Layer 7 of a small transformer language model trained on English Wikipedia (15 layers, counted from 0, width 128).
A neuron's activation on a vector x is GELU(weights . x), where the dot is the dot product.
The model reads these tokens: " to" " be" " inc" "ap" "able" " of" " having" " proper" " control"

The vector x that enters this layer's MLP at each token. A number n stands for n times 0.075.
0 " to": 5 -10 11 -21 -14 -15 -12 -94 21 5 4 13 2 2 -25 -24 11 -1 15 10 6 24 38 -1 -1 4 2 -7 16 10 -8 20 32 -19 -17 -9 -3 6 -7 3 -5 7 39 -45 -3 2 4 -8 -11 3 21 4 22 1 -2 -10 31 -14 2 2 1 -9 19 -7 -11 -4 -31 -32 -12 4 2 -23 23 13 -6 -5 3 22 -11 19 4 5 -35 26 18 9 -9 20 21 8 -24 20 1 -11 -18 1 61 5 2 3 17 -21 -3 3 -4 10 3 9 9 5 -18 -9 4 -3 0 -8 -27 -4 14 14 11 11 -36 8 -3 3 -14 -4
1 " be": 11 -6 1 -20 -12 -18 -11 -69 4 16 3 11 24 13 -17 -23 13 -4 14 28 29 6 22 -27 -21 0 -5 -25 10 21 -23 6 37 -17 4 8 3 -21 1 -17 8 -19 11 -17 -8 22 7 11 -2 -22 -3 -6 -35 -6 -2 9 27 0 20 9 9 -3 14 6 -30 4 -15 -5 -9 -4 -1 22 29 -11 20 0 -28 4 -25 17 -3 -23 2 12 25 17 -5 -10 22 -16 -9 2 16 -48 -21 12 4 -8 40 -11 12 -47 -9 15 17 -6 18 2 21 -5 16 12 -17 -12 -7 17 18 -4 26 15 -7 18 -32 4 -7 -5 -17 3
2 " inc": -11 0 -5 0 -3 -5 7 -57 32 13 5 4 23 -3 -17 -37 3 -5 -11 29 40 -9 0 -6 -16 -1 -5 -24 5 27 -11 15 39 -11 0 20 -9 -33 -26 -7 4 -11 8 -22 2 18 11 11 2 -17 21 21 -12 1 18 -34 9 -19 19 -6 31 -25 8 8 -1 6 -35 -9 12 39 -20 -10 26 -9 1 13 -21 4 -22 36 3 -10 14 13 13 17 13 -6 18 -7 -16 -14 5 -12 -15 -4 1 17 11 -12 26 -65 -24 11 9 -26 8 12 8 -7 20 3 -5 -14 -4 21 3 6 19 17 -9 24 -26 10 -14 -5 -25 -14
3 "ap": -6 -6 14 -4 -16 -4 -23 -41 30 4 4 41 10 17 -22 -34 -19 -1 -13 17 16 3 5 -15 -14 12 7 -14 14 23 -26 8 47 -23 -16 -10 4 -14 -15 -23 7 -15 10 -10 -20 8 -1 6 4 -18 -9 17 -8 -10 14 -19 43 -23 12 22 4 -6 -5 32 0 23 -30 -4 -3 14 -17 -17 10 -21 19 3 0 -7 8 15 -2 -4 14 6 2 7 23 -20 51 -1 -5 -5 23 -31 -10 16 1 12 7 -40 61 -46 -7 19 -8 -19 4 8 -14 4 -2 9 0 -8 -16 34 -6 11 32 -7 5 -13 6 19 -21 -18 -1 6
4 "able": -8 -10 11 0 35 -25 -6 -71 9 -5 17 9 12 27 -34 -30 -1 7 4 28 29 -8 5 -5 -1 13 8 -19 10 36 -14 7 29 -21 -10 -3 -3 -13 -36 -25 -3 -15 -2 -17 -4 8 -3 20 2 -12 3 -3 -26 18 15 -10 13 -6 -5 -2 32 -11 7 7 -9 13 -9 -13 14 9 2 -6 19 5 29 6 2 -12 -23 4 -8 -27 38 28 5 0 12 5 12 -30 -15 -1 10 -26 -19 25 25 5 23 -19 34 -55 -12 20 11 -2 6 9 8 -25 0 14 -6 10 -2 15 13 -3 22 -3 8 6 -21 9 -22 -6 -42 -1
5 " of": 6 3 9 -2 14 -15 1 -67 4 10 16 26 10 8 -21 -28 13 -4 8 28 15 -3 31 -25 -15 4 18 -17 11 26 -16 -6 37 -19 -9 8 8 -11 -29 -13 -12 -20 -19 -12 1 13 5 10 12 -9 17 12 -9 8 16 -1 27 -26 -3 1 18 -12 30 24 -38 9 -29 -18 -4 -10 -14 -9 20 -5 47 9 -4 5 -25 5 -6 -3 8 21 11 19 10 -13 29 -1 -20 -3 11 -36 -17 5 11 -15 32 -23 -6 -35 -7 11 19 -9 7 7 9 -10 0 18 -17 2 -1 11 10 -4 14 8 4 29 -37 17 -8 -13 -39 -8
6 " having": 18 -16 12 -7 16 -13 -1 -63 17 7 6 7 3 0 -23 -31 24 -2 5 25 8 -4 23 -16 -7 -5 5 -16 10 7 -30 6 34 -13 0 7 24 -22 -20 -13 0 -1 7 -20 -5 20 8 11 -26 -35 13 0 -16 -9 -2 -13 26 -16 19 -10 23 -15 32 19 -24 17 -13 0 4 13 -11 7 23 -3 27 4 -11 8 -1 13 -10 -13 8 31 33 5 -5 -25 43 -4 -25 2 4 -37 -25 15 8 -4 36 -12 2 -63 -12 14 5 -11 3 11 11 -8 14 2 -12 0 -2 6 9 -3 31 1 -5 34 -21 1 -14 -9 -33 -10
7 " proper": 20 -23 2 -5 16 1 1 -48 18 1 29 7 -3 -2 3 -20 5 -2 14 15 42 -12 -6 -16 1 31 16 -12 -6 32 -15 -2 26 -19 -17 6 9 -14 -17 -20 14 -9 22 -5 7 -5 15 7 10 -15 1 9 -14 -6 10 -24 33 -13 -1 1 15 -26 23 18 -25 19 -16 -2 -2 6 -1 -23 9 -2 14 4 -2 8 -32 6 -21 -13 24 48 24 12 -2 5 13 -30 -11 -5 8 -45 -18 17 7 4 31 -7 35 -45 -18 1 -5 -19 5 5 13 0 7 -7 -5 -4 -20 -5 10 -1 6 -2 -3 46 -31 20 -25 3 -46 -6
8 " control": 24 1 6 0 26 -6 -11 -61 2 0 21 20 10 21 -15 -34 -9 -3 -12 38 12 -9 8 -11 -2 14 8 -11 -12 32 -16 10 22 -29 -5 15 -17 4 -16 -1 -10 -18 23 -6 7 -8 14 -14 7 -13 3 -13 -2 1 -10 -8 34 0 -6 -6 20 -9 23 9 -29 14 -1 -15 9 26 -19 -15 13 -18 13 26 -21 7 -25 12 -16 -21 18 15 19 17 -6 6 15 -33 -11 -7 27 -33 2 19 17 0 38 -20 8 -49 -22 12 -3 -25 -8 17 7 -2 9 12 -5 7 5 15 8 -3 15 17 -12 19 -13 13 -10 -8 -64 4

Each question shows the input weights of one neuron of the MLP. A number n stands for n times 0.0062.

n5: -14 -1 12 41 -1 6 -6 9 26 -7 22 -18 -1 6 -23 13 -17 24 41 -14 -38 10 19 1 8 8 52 6 -5 -37 0 -8 -5 -22 -18 31 -15 -14 -19 10 28 -20 -35 29 -14 15 19 26 -12 23 20 -52 -11 58 -6 12 -7 6 11 -14 -10 -28 2 -18 -29 -29 22 33 -11 1 30 22 -21 -8 -9 11 18 -18 -16 38 -17 -14 -5 -18 -2 27 11 -10 -1 -19 -43 18 -16 25 -24 1 3 -11 14 0 19 4 -28 8 -16 14 0 4 10 -17 23 18 -14 -9 -27 10 -5 2 -32 -19 -22 -44 25 -6 -8 -2 -2 -22
On which token does it fire most? 4 "able"

n396: 12 2 -33 16 -25 -46 5 -14 24 -18 -23 -15 3 -2 -17 15 -28 32 9 -17 23 -1 1 17 9 -34 27 21 -30 -28 17 -8 -19 -1 18 -44 -19 7 -10 -13 -1 -33 42 6 6 10 -14 -11 9 19 -9 4 -11 9 10 -3 -13 -5 4 -11 37 4 -13 13 12 1 16 19 31 9 16 -21 -21 -4 27 -20 3 -24 -9 17 16 9 24 -4 23 -5 25 16 -20 -3 24 12 7 -18 16 -7 24 14 -12 25 -6 2 -8 38 6 30 -11 2 -34 -27 -23 24 -6 50 -9 15 9 -5 -3 -4 9 -27 -9 5 -24 -3 16 -22
On which token does it fire most, and how strongly? 4 "able", at about 1.8

n291: -33 21 -15 -7 -1 10 -10 28 12 20 43 17 22 -4 23 -23 -22 3 23 -32 2 2 25 -10 9 4 -6 -24 17 -9 -3 12 -10 -15 11 -26 -21 11 34 -18 -17 -6 23 17 26 -20 -20 -13 -6 28 13 -13 25 -12 -17 12 -8 13 -2 -42 9 -1 -8 -26 3 -21 17 20 12 1 -4 -15 26 3 13 8 22 9 10 -12 -66 -15 2 15 1 -33 4 0 -28 1 15 -22 18 1 23 -2 9 -24 26 18 -25 25 10 5 -6 -20 -22 5 -1 12 -12 18 12 0 8 -20 -24 -5 -5 7 -9 -11 -13 20 -17 9 -27 6
On which token does it fire most, and how strongly? 8 " control", at about 0.26

n157: 4 13 -8 9 -13 37 1 19 -16 13 25 -4 12 -5 17 -11 -16 -32 -41 14 2 -14 16 16 -14 17 -12 -13 10 12 -27 -11 -5 -4 -20 -22 -15 16 -21 9 -9 -2 5 -14 -36 34 4 -2 -21 -19 -6 -5 5 6 -1 -19 -3 31 34 -5 -46 49 -2 5 3 11 -7 22 -10 -7 11 41 1 -15 20 -8 12 9 4 -12 4 -14 6 9 15 6 -42 -21 9 14 -24 -5 -34 16 -10 22 -9 1 -13 -1 48 -23 21 51 -14 -12 -25 0 -26 -16 4 -22 8 18 5 -27 -10 -17 23 2 6 7 -12 -26 -30 29 6 14
On which token does it fire most? 3 "ap"

n128: -19 -30 16 -4 4 23 21 -30 -1 -10 24 2 4 21 8 8 19 26 -16 -10 22 -22 4 -9 21 6 -10 -28 -25 2 13 -1 2 2 -15 9 8 23 -30 4 -4 22 -9 10 44 32 8 -8 3 -11 27 7 -29 62 -25 5 -7 -3 0 -2 -6 -4 -1 17 -10 1 -7 0 32 -18 -13 -35 27 -22 -6 -10 19 2 1 -16 -26 21 32 -24 -11 -3 2 -12 -11 -3 16 12 14 10 -21 -32 -14 27 -17 15 -9 25 11 -19 4 10 -14 -10 37 -30 -27 -17 3 -16 -2 30 -2 -10 -22 -26 3 8 15 -18 -19 12 -14 9
On which token does it fire most? 4 "able"

n249: 2 23 8 2 8 -13 -15 31 -23 -12 -12 -3 -33 -6 -18 -11 -22 -8 -6 -10 0 -10 3 8 11 -23 1 -18 16 -28 -2 7 12 2 -15 -4 1 24 0 3 15 21 -2 -13 9 -27 -19 20 4 -14 -2 19 -3 14 11 -6 -6 1 -25 -3 2 6 1 6 1 17 20 18 -2 12 -6 14 -6 -15 11 15 13 1 7 10 -20 4 4 9 -14 -24 -10 -4 -12 -26 -11 -19 -3 7 -5 8 8 1 -3 13 -4 -20 -5 -7 16 -31 1 15 1 35 -22 -2 27 0 13 2 10 -9 2 -16 17 10 -4 23 -4 16 -18 0
On which two tokens does it fire most, strongest first? 4 "able", 8 " control"

n243: 28 -12 -16 -11 5 -18 15 -15 -2 3 8 0 9 11 25 6 34 1 -2 -15 2 -15 1 16 -5 -5 -7 -12 -6 -26 1 -10 -19 -8 -18 24 4 1 -13 3 -15 2 0 6 43 -1 -38 9 -8 21 3 2 -15 -6 -19 6 8 8 9 -28 3 17 -16 -35 -20 -33 3 -9 18 30 32 -3 -33 10 -4 8 1 37 10 5 3 18 12 4 19 -11 -7 25 -6 -18 18 18 10 2 -14 -7 -17 15 35 -10 -17 -10 8 -17 -23 4 0 12 18 -13 13 34 5 17 -2 6 -8 37 -3 1 11 3 -35 -27 -17 1 -5 26
On which two tokens does it fire most, strongest first? 8 " control", 7 " proper"

n342: -27 -29 13 -5 16 -24 21 -26 8 -24 39 4 7 2 5 -8 20 1 -14 -18 -9 7 30 38 -14 -30 -11 0 -32 19 16 -2 17 -2 21 27 -5 -32 -27 18 22 -2 13 18 6 4 10 35 -2 -8 -7 -14 52 26 16 -23 -23 -8 14 7 -6 -23 12 44 18 2 16 0 -7 -3 10 1 9 -13 -23 10 -8 -15 -2 -3 -35 3 2 -8 -4 -17 -8 0 7 8 -1 -2 -14 24 -21 -9 -14 -5 -6 -23 6 23 26 -3 21 32 -4 3 28 -21 -3 20 -36 16 -27 -3 11 2 -35 -30 -21 24 19 -15 35 10 12 -5
On which token does it fire most? 2 " inc"

n333: 28 -36 -5 -16 -24 6 26 11 -11 -31 20 13 9 -45 13 28 -32 9 20 -12 -16 9 17 9 -10 -37 21 1 19 -32 -12 -22 -13 -19 33 21 11 10 3 -11 20 3 -5 6 -22 46 8 -6 -30 3 -25 15 6 45 -5 -2 -24 9 3 -16 12 -17 -21 35 -4 44 -15 -10 -6 20 25 -37 6 -2 -2 -10 3 0 -18 18 12 -7 14 -39 -8 16 28 4 -14 5 34 20 -20 -28 -22 14 1 -6 -29 -32 39 19 0 -4 57 -3 21 6 31 24 -38 -3 -1 -25 -7 -10 -26 13 1 -29 2 -24 14 -12 43 -1 1 -20
On which token does it fire most? 3 "ap"

n144: -22 -45 -21 -12 -25 22 -1 27 -6 -17 1 4 21 -34 11 -21 -35 15 26 6 2 -7 -1 -8 -6 29 12 0 -15 -14 -17 -19 -2 -30 -24 -19 -21 1 -1 -10 37 -4 -3 23 -18 0 -11 -6 -12 -10 -14 10 12 16 4 -21 16 1 2 26 5 7 -10 19 12 -4 -25 -32 -6 1 22 11 -13 12 65 32 -12 -3 27 37 -16 -3 14 -12 10 -14 20 9 -10 6 9 -37 5 5 -33 20 6 -36 -10 -7 16 34 9 -18 8 -12 3 -27 -15 45 22 -3 62 -6 2 -16 -6 -24 -3 -5 3 15 -1 17 36 17 -8 29
On which two tokens does it fire most, strongest first? 3 "ap", 7 " proper"

n245: 31 28 -12 -17 15 -18 -42 14 -11 1 6 8 7 -32 8 -1 -8 23 -16 12 41 4 14 -10 -52 -14 2 2 -10 -27 16 -19 -21 10 -26 12 20 48 -20 -1 -14 -27 38 -31 -16 21 -15 1 4 9 11 6 -21 -36 -17 28 29 -15 -8 -24 -24 2 -9 -2 2 3 15 39 9 -16 -1 6 6 -16 40 -41 22 20 -16 -18 -1 -1 15 -8 -11 -8 -25 5 -11 5 -4 -24 -30 -3 -27 -19 -8 -2 -3 20 2 1 19 -10 14 27 -17 7 -2 -13 35 11 22 18 -5 28 -11 -5 -28 1 -36 37 -18 29 -7 -12 9 31
Its three highest activations, in order, are on tokens 1 " be", 5 " of", 7 " proper"

n69: 9 44 -6 3 40 -43 36 19 17 -15 34 8 1 -4 -30 27 -10 -9 -4 19 23 8 0 -2 -2 -5 -3 -4 22 20 -9 -62 27 4 -2 -9 11 -2 -11 9 -40 28 -1 -5 58 -29 -21 -15 -11 17 1 -21 14 -3 21 -6 -11 -10 -25 -14 8 13 8 -34 -10 14 7 8 3 -3 -14 16 20 -9 -14 -2 27 -30 2 14 -9 12 -29 15 1 -37 -24 19 -10 -2 13 12 14 16 15 -9 18 -7 5 -41 -37 32 8 0 -29 18 3 -3 8 -18 -16 29 -9 5 -16 -7 13 -23 -13 -2 8 5 -2 8 2 11 -4 6
On which token does it fire most? 5 " of"

n425: -49 1 -1 25 12 -37 17 -7 -17 10 -14 -1 6 -8 -2 -16 -12 6 -26 -7 -13 21 -11 60 -1 21 15 19 1 5 2 -31 7 -8 -12 -5 13 6 -16 -5 5 10 24 -28 -18 10 5 24 -1 9 10 -2 -15 -22 -4 12 -15 20 -16 43 8 -5 -11 7 -18 38 -4 12 -3 -15 -14 -9 8 -9 15 -2 23 -4 -21 47 -21 -3 21 -2 -6 22 2 8 1 19 -2 8 5 -4 -5 18 5 -17 -4 6 5 0 -6 -2 21 31 -9 14 3 11 -29 -6 -10 31 -25 25 -15 37 -50 -24 7 -18 11 -17 13 18 -11 4
On which two tokens does it fire most, strongest first? 4 "able", 3 "ap"

n36: 15 13 -23 -19 22 7 -57 22 -14 -26 32 -5 -3 -6 37 -14 29 44 15 -26 -17 -1 -20 39 9 28 -23 -22 -8 49 -27 13 11 -1 7 -2 -6 -4 -21 14 -13 36 -15 -5 -13 27 -6 -15 16 -8 -10 -24 -1 -7 -2 8 -35 -32 -24 36 1 1 7 -47 1 17 18 23 0 -12 13 -28 -57 -8 37 -7 37 -9 -8 3 17 21 18 20 -7 3 -42 -15 -37 16 28 -26 -9 -33 2 14 17 3 6 27 -42 38 -19 -8 -23 42 -13 10 29 -3 5 -27 -6 34 31 -17 -35 -1 16 -12 -18 7 -28 19 -53 -4 -10 28
On which token does it fire most? 7 " proper"

n213: -18 20 0 23 -23 10 -15 -12 9 3 50 -10 -2 -3 -47 9 16 -5 -28 11 -15 -16 15 28 -1 47 -34 14 -9 22 24 3 -10 -12 -12 -11 19 -32 11 -3 -6 31 20 -19 19 -7 -26 4 -26 20 -19 31 -7 5 29 -18 -13 -30 -8 -12 -14 24 13 27 28 6 10 -2 43 -22 3 3 -59 -7 15 -45 -3 -7 -19 -6 11 38 19 35 3 -6 -25 -8 16 33 -25 -36 -43 -12 14 33 -27 -7 33 3 8 47 46 -6 -4 15 -5 25 19 -16 -5 22 -8 5 -21 -27 -4 17 -50 -22 -2 27 0 -16 -29 4 17 -22
On which token does it fire most? 7 " proper"

n147: -13 3 18 12 -10 -5 -14 -35 -10 -26 13 -17 -5 -6 4 5 14 12 -32 20 -10 -13 7 11 -7 -45 10 7 24 -14 -36 17 42 2 17 41 -16 25 -9 13 -11 1 3 1 14 1 -13 -2 27 -13 10 -18 35 25 6 4 -21 -21 36 13 -18 -1 15 13 -6 -6 9 -24 -20 -1 28 9 13 19 -15 3 -12 14 4 -7 34 34 10 -27 26 -12 12 -34 3 -14 32 14 -13 -2 6 34 -6 1 -29 -33 -39 50 8 -2 -18 11 4 -1 11 8 15 15 0 6 -20 -29 -52 0 22 -20 13 -17 -19 6 -26 -6 -26 32
On which two tokens does it fire most, strongest first? 0 " to", 5 " of"

n475: -6 19 -1 58 -21 -11 3 -22 34 -22 -8 -14 -5 -4 -12 36 8 33 21 -19 24 -11 -4 -1 21 17 1 5 -16 -7 1 -21 -20 -28 14 -8 -12 -17 -18 34 -3 -12 14 21 7 9 25 6 -12 8 38 -32 -32 25 0 3 10 0 -9 16 -15 15 -8 51 3 -33 -11 33 -16 -25 5 -5 4 -11 -2 -8 31 -7 -15 -6 -13 4 -2 23 -17 -30 -28 -13 -19 15 32 3 -43 -10 -7 -26 15 -3 -1 -1 -2 -4 18 5 29 11 21 -28 -13 -2 29 -2 47 15 -14 19 -5 -15 -5 -3 36 13 -7 -23 -23 -12 -4 -5
On which token does it fire most? 7 " proper"

n4: -9 1 -14 13 5 11 2 -14 36 -36 -12 5 8 -1 1 20 39 -7 -23 -19 2 0 28 6 9 -1 -7 1 35 11 -10 -12 -20 -3 10 17 -1 -14 -13 -13 3 -16 -27 1 44 5 -22 5 -7 -2 0 -18 -2 3 13 13 6 23 14 -43 35 -3 -2 29 1 3 -2 -2 15 -7 -7 32 -14 -6 1 15 -19 17 15 27 -48 28 6 -16 -8 -9 -36 -12 42 2 -4 8 -35 -21 -3 -1 26 5 -47 -2 31 21 20 -9 -22 -15 15 -22 25 4 15 7 7 2 -10 -19 2 -17 -9 -23 13 13 61 -8 -13 -7 -1 -15
On which token does it fire most, and how strongly? 6 " having", at about 1.2

n136: 4 2 -5 -14 7 -17 14 12 -12 -5 -25 -7 9 -21 9 11 12 29 -5 -16 12 -6 33 4 7 -12 19 15 24 -42 12 -11 -17 -4 -3 20 11 -10 17 17 25 -14 -2 -26 3 -6 39 -4 10 -27 0 -2 15 -20 -16 14 -12 -21 49 28 -8 4 -24 14 2 -2 27 -27 -30 15 -22 0 -1 19 29 -1 -20 -33 14 46 -30 18 7 -35 -33 -40 -21 -1 12 -6 -1 1 31 -9 -29 -5 -5 -1 6 -43 5 -2 20 20 -15 17 -12 21 -4 42 29 -50 1 18 -7 -17 19 20 14 -5 -22 22 -15 9 -37 -32 -1 35
Its three highest activations, in order, are on tokens 6 " having", 3 "ap", 1 " be"